Layer 5 of a small transformer language model trained on English Wikipedia (14 layers, counted from 0, width 128).
A neuron's activation on a vector x is GELU(weights . x), where the dot is the dot product.

Input weights of the MLP neurons that the questions are about. A number n stands for (n - 500) times 0.00098.
n43: 466,418,424,485,585,547,452,742,468,240,797,437,222,500,634,621,610,576,636,700,355,466,504,518,553,354,616,512,427,545,701,345,666,691,877,532,449,677,264,360,409,436,500,572,556,255,424,447,412,615,316,397,563,476,485,496,492,312,362,519,489,363,607,394,507,267,508,576,415,647,748,649,435,477,592,598,555,466,620,531,674,394,582,529,376,403,628,464,511,435,701,425,303,596,511,317,550,523,504,592,331,468,511,456,534,464,439,614,484,426,344,646,322,473,669,608,389,620,372,668,266,588,424,540,693,452,273,579
n57: 611,506,545,263,678,434,509,540,565,500,570,442,611,468,373,409,712,365,422,321,421,456,654,525,599,518,355,523,626,467,398,308,344,494,620,638,569,469,520,503,471,321,554,519,569,471,329,493,459,503,429,725,516,674,506,324,567,406,530,664,538,522,605,662,550,573,627,490,564,392,517,561,369,419,538,550,411,562,490,540,470,615,513,393,460,555,564,785,389,349,549,543,400,627,425,487,381,533,337,447,493,518,252,275,532,425,435,337,424,643,485,617,477,569,529,603,452,729,432,619,420,103,513,528,479,690,491,512
n72: 470,523,434,639,468,496,374,430,283,493,593,427,464,448,553,624,556,523,546,382,464,692,593,478,780,472,419,88,460,467,513,448,553,744,519,401,378,466,646,577,691,362,497,444,779,484,635,529,329,404,500,387,302,421,452,330,540,586,397,464,372,491,460,482,571,586,296,324,538,497,718,471,359,471,535,517,663,467,607,320,653,592,395,437,698,471,372,634,627,391,454,450,607,471,566,447,374,444,577,520,496,509,523,330,400,512,480,463,423,373,482,557,493,500,411,587,510,448,614,489,442,686,437,549,383,700,566,512
n96: 558,879,394,500,289,637,779,548,245,423,418,177,230,437,410,474,521,590,521,533,697,757,533,775,871,366,349,543,201,922,288,369,596,362,556,639,681,304,593,475,521,127,587,645,258,542,569,874,159,644,730,447,546,703,314,536,344,500,463,770,598,300,410,505,371,341,444,528,289,761,572,526,410,354,394,402,274,303,484,779,489,433,489,409,360,552,632,395,310,468,755,341,439,229,505,373,426,717,562,707,266,646,453,299,562,475,826,462,763,678,391,466,629,342,561,645,746,620,359,651,479,854,319,410,346,311,816,335
n157: 309,708,587,420,613,280,576,431,428,698,671,529,595,317,907,310,590,415,727,656,612,343,306,444,711,555,114,570,355,767,521,674,194,106,526,376,434,611,308,974,664,388,439,525,442,647,755,611,224,399,545,726,438,522,370,360,624,194,735,399,257,365,170,495,313,675,433,467,479,295,233,641,447,369,455,696,469,340,398,500,161,667,500,368,365,536,506,611,222,612,770,555,617,439,787,537,554,537,163,649,174,588,500,410,848,726,326,659,623,522,906,413,667,579,562,500,603,453,448,518,676,539,543,562,267,479,515,695
n178: 257,541,789,801,323,327,585,397,289,563,509,517,337,362,717,644,203,416,384,357,678,420,412,604,591,631,720,315,391,569,536,412,585,567,442,425,727,349,481,456,509,274,459,354,696,398,598,361,442,561,531,466,636,801,536,395,880,279,552,158,527,858,645,452,445,871,348,784,341,396,588,564,402,403,352,251,450,294,486,453,552,697,663,473,519,532,353,686,364,491,552,500,491,495,664,365,400,477,395,725,445,698,339,658,358,146,783,471,549,666,417,342,637,342,351,395,599,780,477,500,391,363,481,267,570,464,469,677
n207: 394,412,470,680,330,491,606,147,389,538,619,315,471,649,419,763,419,443,618,680,291,482,321,504,526,378,340,346,401,777,508,593,463,457,653,297,395,554,597,373,630,380,327,508,522,399,471,634,618,287,461,633,484,576,556,564,392,409,410,484,452,450,508,606,636,658,350,372,639,433,389,440,484,331,474,270,409,254,541,446,537,749,387,543,671,496,354,603,520,570,425,546,691,409,790,203,424,492,500,545,465,665,701,573,352,682,447,601,396,712,580,504,719,707,397,444,354,616,464,500,639,692,484,422,748,189,351,666
n216: 486,542,297,242,551,761,555,481,565,564,606,684,543,542,401,311,528,519,590,370,500,462,525,550,367,385,425,485,466,548,505,481,303,537,454,687,559,581,726,893,685,500,518,167,621,420,524,349,578,662,262,350,459,56,871,449,481,708,710,667,407,496,386,390,658,344,420,709,569,422,700,453,476,289,635,461,523,443,751,567,770,568,647,186,762,379,325,386,574,514,127,527,436,665,319,272,624,685,199,767,403,513,332,490,458,505,642,520,616,413,230,600,375,628,450,519,188,276,477,751,403,694,319,510,647,505,230,531
n257: 483,381,459,566,446,562,689,271,247,393,547,478,521,367,588,548,647,438,514,449,503,348,633,580,667,432,402,461,392,674,281,490,430,424,427,591,654,477,411,386,317,533,463,493,468,346,510,692,590,382,324,600,310,740,517,709,609,638,725,448,685,663,593,407,435,396,522,460,567,553,583,470,369,490,511,440,600,427,514,528,559,525,489,434,394,405,661,178,383,486,701,526,414,663,396,541,606,331,443,576,470,459,473,602,490,444,462,685,792,525,423,286,636,617,533,510,687,510,537,344,517,363,517,474,513,623,520,591
n267: 550,309,432,440,485,494,697,299,836,666,534,246,805,480,410,237,604,685,789,279,209,720,620,404,640,589,362,892,333,610,485,684,515,645,519,636,329,671,516,321,310,311,457,462,445,109,360,485,466,244,368,523,481,245,568,774,454,867,369,595,383,292,545,314,802,544,405,526,558,500,316,608,824,589,521,464,379,590,596,642,764,603,449,356,367,461,484,448,815,284,407,707,390,539,866,620,481,645,783,460,95,555,677,474,549,571,416,314,479,622,523,582,627,216,461,495,157,461,525,324,329,526,500,548,603,524,553,339
n323: 461,574,508,494,371,490,410,549,459,775,574,383,373,488,503,533,554,548,446,579,515,552,478,523,441,441,438,242,451,528,512,440,616,541,526,596,503,385,572,446,569,239,631,511,459,581,506,632,509,624,623,500,333,418,456,417,632,559,424,521,450,380,703,433,642,433,389,329,491,421,709,571,720,524,427,627,623,421,433,359,573,476,512,468,707,595,238,560,403,527,464,375,656,564,400,449,525,473,588,567,595,489,399,436,399,426,473,500,312,528,489,641,580,467,541,361,561,482,506,380,544,778,455,481,588,690,395,446
n344: 480,661,463,471,667,610,245,784,556,322,372,822,500,617,465,683,350,209,374,453,229,603,427,575,258,630,572,429,645,568,340,541,401,354,500,396,519,449,555,596,488,547,460,539,478,176,488,366,374,599,457,533,631,326,408,500,325,614,595,373,400,740,636,325,659,651,414,813,456,338,332,319,500,488,323,622,349,451,288,363,247,485,681,374,734,504,407,406,444,451,549,704,551,409,586,725,347,635,448,660,465,489,597,617,392,589,488,458,807,608,626,500,409,520,480,456,540,355,419,383,695,615,459,622,695,591,579,647
n354: 422,716,342,735,607,469,685,523,817,571,509,746,253,297,491,264,577,601,623,302,523,319,706,500,687,384,446,747,421,420,607,559,277,513,751,281,474,474,628,311,500,529,434,552,508,196,587,541,584,298,751,599,518,557,607,634,425,491,505,743,366,600,325,364,694,420,582,774,567,575,529,455,491,514,534,476,385,403,737,519,834,356,589,491,505,460,718,466,642,486,203,444,242,597,436,582,419,234,321,546,401,348,396,225,348,504,441,401,824,528,308,475,797,682,562,774,314,280,301,636,255,476,403,354,547,624,654,401
n375: 616,456,556,658,344,657,520,593,561,599,553,551,480,473,613,486,520,538,761,478,414,420,632,457,632,433,339,531,376,497,450,500,469,539,658,311,428,617,719,532,486,317,312,539,353,405,308,531,467,335,471,441,520,436,477,930,444,468,428,548,467,568,517,430,438,358,522,582,490,483,493,564,425,449,489,693,358,531,524,383,566,509,486,664,441,457,537,396,526,593,491,558,471,427,469,667,634,363,617,692,430,431,581,496,193,438,446,602,417,351,685,344,594,544,592,671,596,661,500,564,553,286,555,402,149,457,451,516

Each question shows a token from some text and the vector x that enters the MLP there. A number n stands for (n - 500) times 0.0085.

" in": 406,561,668,571,446,269,491,441,542,448,570,471,752,588,434,535,388,428,396,533,635,517,643,643,536,479,617,589,627,427,589,540,494,476,389,649,474,382,517,542,570,584,647,396,545,423,365,473,464,416,494,515,622,595,502,369,343,446,630,484,627,498,484,499,267,446,355,393,407,595,454,408,513,658,422,623,418,687,571,672,524,402,419,547,455,479,368,617,454,538,454,458,383,553,499,493,635,473,423,461,514,465,497,491,628,486,644,452,694,497,522,485,283,526,512,376,441,650,518,505,485,395,478,613,525,447,536,382
Which two neurons fire most, strongest first? n57, n178

"s": 456,520,570,539,482,293,450,465,593,363,479,451,630,505,574,487,443,512,412,562,704,744,676,654,441,484,617,598,699,375,718,681,557,470,452,520,431,396,448,663,380,581,350,403,448,439,468,322,524,458,651,487,497,588,415,342,373,448,494,481,501,443,390,471,507,470,414,477,468,500,538,333,631,628,464,493,489,691,536,677,408,427,457,535,473,592,572,576,498,563,480,379,523,425,497,437,535,437,629,391,534,457,490,600,555,523,518,412,599,472,419,564,479,516,572,540,413,442,550,499,482,400,553,599,530,421,588,197
Which of these neurons fires most? n267

"per": 460,556,550,587,657,317,477,458,452,397,432,521,619,548,582,422,355,500,612,407,542,547,531,539,458,514,564,407,512,375,616,702,375,425,471,551,458,403,546,718,556,562,492,420,480,398,511,413,453,216,601,473,607,549,419,522,525,570,577,594,545,488,540,411,492,410,476,530,513,596,316,532,490,591,421,632,652,751,430,625,512,631,572,595,645,530,353,569,443,469,562,469,446,508,592,455,793,364,489,471,435,349,544,391,488,510,501,601,545,417,491,469,418,382,580,394,480,410,367,496,663,619,488,499,499,364,639,254
Which of these neurons fires most? n157

" have": 346,579,580,461,441,292,412,295,366,539,505,653,583,304,602,544,570,483,470,512,567,619,662,651,505,459,505,464,585,361,490,646,473,460,441,590,517,466,552,626,613,648,532,392,455,323,392,440,565,530,624,437,395,497,430,408,393,474,590,452,573,440,506,470,348,443,409,495,525,601,725,391,596,686,476,569,607,553,419,533,372,418,566,631,550,536,543,490,440,510,534,534,438,543,507,485,724,456,563,387,629,468,406,483,482,524,629,567,601,382,580,629,409,497,436,407,494,524,546,423,474,600,387,705,431,407,560,349
Which three neurons fire most, strongest first? n323, n72, n257

" Battalion": 485,502,595,607,613,410,582,394,552,335,473,521,645,460,443,485,387,447,504,557,505,484,771,610,467,627,576,493,556,250,598,599,542,416,573,659,440,484,401,702,504,599,628,580,375,472,423,349,531,428,570,488,670,534,469,310,303,450,514,525,587,459,634,512,559,425,378,362,459,666,392,493,404,480,586,518,521,531,584,591,485,443,351,377,699,615,551,591,339,572,549,468,516,496,402,418,558,304,355,558,903,434,647,453,465,537,279,427,452,476,621,451,283,513,514,416,380,533,486,482,659,433,602,597,545,344,565,418
Which two neurons fire most, strongest first? n57, n344

"orn": 433,352,506,535,420,472,321,446,629,495,556,651,490,416,622,452,386,617,516,522,482,655,732,610,376,564,525,395,538,395,654,413,474,474,271,579,396,477,430,708,530,518,456,242,397,599,400,484,486,526,557,552,532,501,251,428,434,337,529,486,674,444,569,477,456,344,453,469,329,581,410,598,612,632,438,617,650,547,463,447,367,535,546,526,532,707,460,468,497,495,506,297,530,582,455,460,544,509,582,525,491,404,583,452,562,595,639,674,754,425,478,649,539,433,616,504,423,458,518,440,335,607,342,600,710,477,576,396
Which three neurons fire most, strongest first? n323, n43, n344

" 2000": 379,668,548,688,617,417,521,524,490,365,492,578,644,477,508,558,368,475,621,643,660,507,718,620,451,448,463,479,479,277,567,730,466,469,557,446,535,488,588,522,578,501,559,437,534,489,500,425,580,382,477,426,589,419,382,288,496,355,506,537,613,333,604,577,415,412,418,384,453,459,477,511,441,622,405,584,619,568,492,734,530,473,352,591,789,537,400,714,507,545,431,459,430,375,381,361,646,319,452,428,818,439,519,649,360,603,560,588,538,382,416,489,380,423,587,551,490,462,455,429,452,536,526,388,517,387,492,324
Which of these neurons fires most? n72

" formal": 312,432,677,485,421,349,392,419,525,517,471,550,643,376,529,616,286,548,536,482,633,529,631,592,529,427,491,559,709,390,462,504,443,400,462,455,508,494,501,652,687,734,438,429,456,367,348,513,549,474,471,506,553,381,489,371,502,439,543,516,644,469,606,352,381,462,454,385,452,629,495,614,622,688,488,467,459,714,399,577,504,423,535,612,539,528,392,537,455,574,498,432,333,564,627,527,550,440,618,378,580,427,406,510,514,482,573,532,559,554,557,564,409,501,597,487,459,703,476,509,485,615,516,427,537,450,550,200
Which of these neurons fires most? n178

"ous": 379,451,529,441,398,334,467,466,655,361,387,628,598,485,534,537,288,501,509,399,662,657,653,637,541,500,532,536,632,307,549,612,602,445,449,493,470,398,492,504,535,560,432,511,458,425,403,447,529,345,562,521,646,516,513,491,519,418,564,614,608,414,513,429,409,415,412,451,468,514,484,510,475,620,679,481,644,560,470,721,425,510,565,607,536,585,671,478,589,485,579,562,397,491,431,394,575,406,525,294,705,387,600,451,419,499,587,688,509,548,387,604,418,425,584,418,418,469,526,391,571,624,498,308,457,338,610,302
The most active neuron and its activation: n354, at about 0.34

" Sav": 437,540,600,548,585,447,437,364,346,447,494,585,464,398,507,524,341,582,517,707,594,567,547,620,429,457,696,360,522,320,546,592,408,460,437,525,508,594,564,733,435,705,500,464,501,383,503,505,494,545,426,517,481,676,349,408,494,548,505,571,650,494,389,478,585,424,538,633,454,551,460,516,556,679,550,518,590,639,377,520,370,535,386,537,700,563,348,564,499,514,415,358,451,619,417,410,798,287,483,507,550,380,674,564,554,612,344,667,731,280,375,570,324,545,488,327,478,379,409,387,467,588,492,523,459,344,507,486
Which three neurons fire most, strongest first? n216, n344, n257

"=": 386,491,661,452,384,246,384,419,581,438,658,692,647,356,469,447,307,584,511,601,593,547,637,566,597,547,594,463,588,195,533,686,390,518,454,375,458,517,562,693,601,650,584,379,470,357,505,397,442,516,593,581,556,584,388,559,388,456,463,661,477,450,536,463,349,393,462,410,519,500,584,554,521,712,515,503,492,662,432,640,545,586,416,494,550,515,552,479,484,514,438,551,477,467,405,421,532,454,510,383,588,442,448,452,468,566,548,676,471,520,389,513,552,454,482,447,485,517,535,543,518,433,464,606,468,473,557,373
Which of these neurons fires most? n354

" =": 456,500,639,499,409,351,463,450,505,451,478,666,638,463,480,436,315,520,536,563,553,480,745,616,317,467,575,723,522,461,517,665,500,428,467,514,622,451,548,715,543,570,735,482,323,418,462,337,483,580,581,420,701,549,394,486,441,508,535,531,481,390,407,497,299,325,474,449,531,488,617,572,541,487,520,560,507,683,392,691,488,488,370,539,603,518,533,626,517,628,429,384,326,393,401,403,575,266,529,397,664,492,517,677,564,394,522,646,504,547,472,537,368,503,498,509,479,475,469,411,620,612,445,492,436,374,597,342
The most active neuron and its activation: n96, at about 0.037

" destroyed": 430,576,673,504,491,288,548,368,490,549,532,559,683,518,603,488,344,546,389,536,569,422,648,634,589,578,521,458,611,376,560,615,524,391,415,552,409,424,562,676,536,624,493,427,460,413,360,473,452,469,489,331,615,497,537,493,353,395,660,479,635,354,584,544,386,280,281,469,582,639,494,475,597,639,515,623,464,657,370,584,407,434,512,532,580,353,505,600,409,555,431,518,534,355,407,510,685,407,495,355,596,336,528,579,511,615,615,510,563,507,555,509,366,546,533,438,451,592,467,448,557,586,548,630,527,514,527,321
The most active neuron and its activation: n157, at about 0.12

"di": 577,412,546,502,545,417,446,535,694,515,450,443,664,475,546,346,406,573,639,473,516,480,600,459,391,585,588,367,665,306,693,609,424,311,494,493,390,397,480,722,586,568,471,422,509,553,304,248,545,554,507,484,457,647,361,432,398,631,630,565,430,557,582,498,534,543,515,511,499,572,257,646,505,688,493,440,591,704,491,598,366,426,509,721,496,753,279,614,496,486,439,397,370,558,554,556,580,394,528,466,401,499,532,418,504,601,471,382,461,514,588,494,420,400,514,486,438,506,483,383,476,460,500,569,552,347,597,380
Which of these neurons fires most? n267

" used": 503,543,520,446,444,341,347,406,497,516,490,505,685,502,572,506,382,547,439,508,586,442,728,641,500,480,604,485,597,175,472,578,559,373,480,556,437,523,498,706,617,602,613,229,401,366,432,262,494,562,636,459,634,429,544,329,460,440,624,553,598,438,675,456,469,276,388,493,530,602,565,492,583,646,486,575,551,594,544,555,458,445,544,610,483,546,457,645,470,555,478,356,364,483,494,425,453,298,513,352,510,394,469,453,565,476,645,514,544,463,657,610,413,499,587,461,521,657,571,585,351,562,451,709,477,419,461,372
Which of these neurons fires most? n216

" the": 475,451,630,529,417,125,449,443,586,430,539,546,517,474,502,535,430,572,458,493,630,609,632,622,590,586,652,439,619,414,532,502,438,464,519,569,420,521,394,679,549,520,521,460,469,398,466,433,533,435,454,523,478,489,463,461,306,539,545,497,639,481,467,486,359,508,398,469,424,606,536,524,490,718,503,516,642,572,409,548,567,517,436,566,632,499,473,579,514,526,545,501,489,487,444,512,562,450,595,459,671,466,547,548,465,462,434,506,551,506,395,467,428,442,538,418,447,579,597,554,473,548,504,419,524,374,537,319
Which of these neurons fires most? n72

" to": 515,630,577,554,415,221,459,294,602,493,504,612,598,462,399,579,389,598,451,572,604,553,636,652,543,405,557,493,578,420,602,641,500,450,579,478,398,531,330,608,566,535,523,573,470,398,460,408,481,382,595,430,424,603,425,292,356,477,518,438,556,358,471,386,325,453,428,572,462,467,545,485,617,627,560,471,553,642,519,609,449,472,515,507,627,469,489,629,526,601,479,578,462,626,521,473,396,364,475,434,568,449,483,481,526,544,503,480,497,568,506,580,443,548,596,456,360,545,513,558,587,613,497,548,570,218,529,384
The most active neuron and its activation: n207, at about 0.68

" training": 396,451,579,569,506,395,469,366,651,332,405,584,594,443,455,537,390,444,481,458,591,632,651,698,451,499,672,602,521,260,494,567,565,514,548,535,418,588,339,623,521,600,658,452,288,505,357,302,577,644,520,506,672,508,420,271,308,386,581,593,650,536,490,481,476,373,312,584,465,657,584,566,555,723,684,626,528,449,521,494,457,402,506,607,713,529,360,577,436,534,509,472,470,452,411,358,660,260,487,376,560,439,465,464,427,485,533,477,529,538,578,476,461,503,681,461,401,606,420,393,422,479,625,593,484,534,490,361
The most active neuron and its activation: n43, at about 0.65

"ark": 465,565,618,590,458,383,511,501,610,488,469,491,667,523,579,368,423,636,459,486,509,525,643,587,445,539,501,526,705,324,774,533,459,559,487,498,397,450,486,650,473,678,278,394,468,415,435,397,546,494,524,523,566,523,447,258,451,409,491,617,537,420,505,567,440,458,515,551,404,721,504,385,574,680,471,516,542,684,505,694,372,384,420,561,507,562,492,500,559,653,467,430,574,389,452,483,657,392,640,296,295,431,621,397,553,509,543,452,544,539,466,581,508,529,580,346,405,487,464,476,370,529,462,610,573,261,562,271
The most active neuron and its activation: n267, at about 1.2

"ti": 362,450,456,522,419,383,560,363,634,430,458,595,620,394,634,441,425,523,533,504,486,525,783,446,443,465,498,248,518,428,538,656,500,369,305,658,486,453,490,681,486,542,542,410,519,483,466,454,450,644,638,457,665,666,305,252,496,551,603,640,633,445,514,446,502,457,400,579,415,585,440,565,489,569,564,510,516,426,375,615,511,432,578,501,441,663,530,557,444,505,453,291,447,560,478,415,725,435,531,423,594,430,515,468,552,527,571,556,704,368,508,579,649,407,663,460,477,423,463,396,502,685,442,315,748,387,523,458
The most active neuron and its activation: n96, at about 1.5

"en": 509,404,514,480,361,382,444,473,588,260,525,532,602,544,533,438,335,521,292,561,592,631,792,515,570,520,566,481,632,302,567,520,484,429,304,597,375,443,364,684,452,519,508,518,408,583,449,431,521,446,677,670,646,596,356,348,486,509,467,495,439,330,478,507,439,413,583,541,489,573,430,546,608,514,509,528,530,707,529,679,427,467,476,636,568,878,512,714,530,544,484,592,396,473,442,428,519,361,501,239,688,470,587,553,573,591,551,341,489,533,564,438,310,464,527,524,448,442,499,468,447,482,521,549,434,421,549,378
Which of these neurons fires most? n57

" Vietnam": 426,622,631,653,466,373,480,368,463,529,391,637,673,560,493,451,482,526,648,452,505,466,669,645,664,390,502,426,553,399,548,553,351,457,528,455,462,442,408,599,554,536,545,358,419,426,419,446,588,488,428,384,544,610,422,392,440,535,484,529,728,609,424,555,323,418,464,532,434,733,462,508,550,908,442,599,512,600,411,517,479,435,455,669,601,505,464,568,481,520,529,452,549,342,287,377,683,219,497,414,617,439,633,648,433,584,442,479,562,372,615,556,429,418,592,557,447,515,467,264,624,563,551,435,549,481,489,392
The most active neuron and its activation: n375, at about 0.81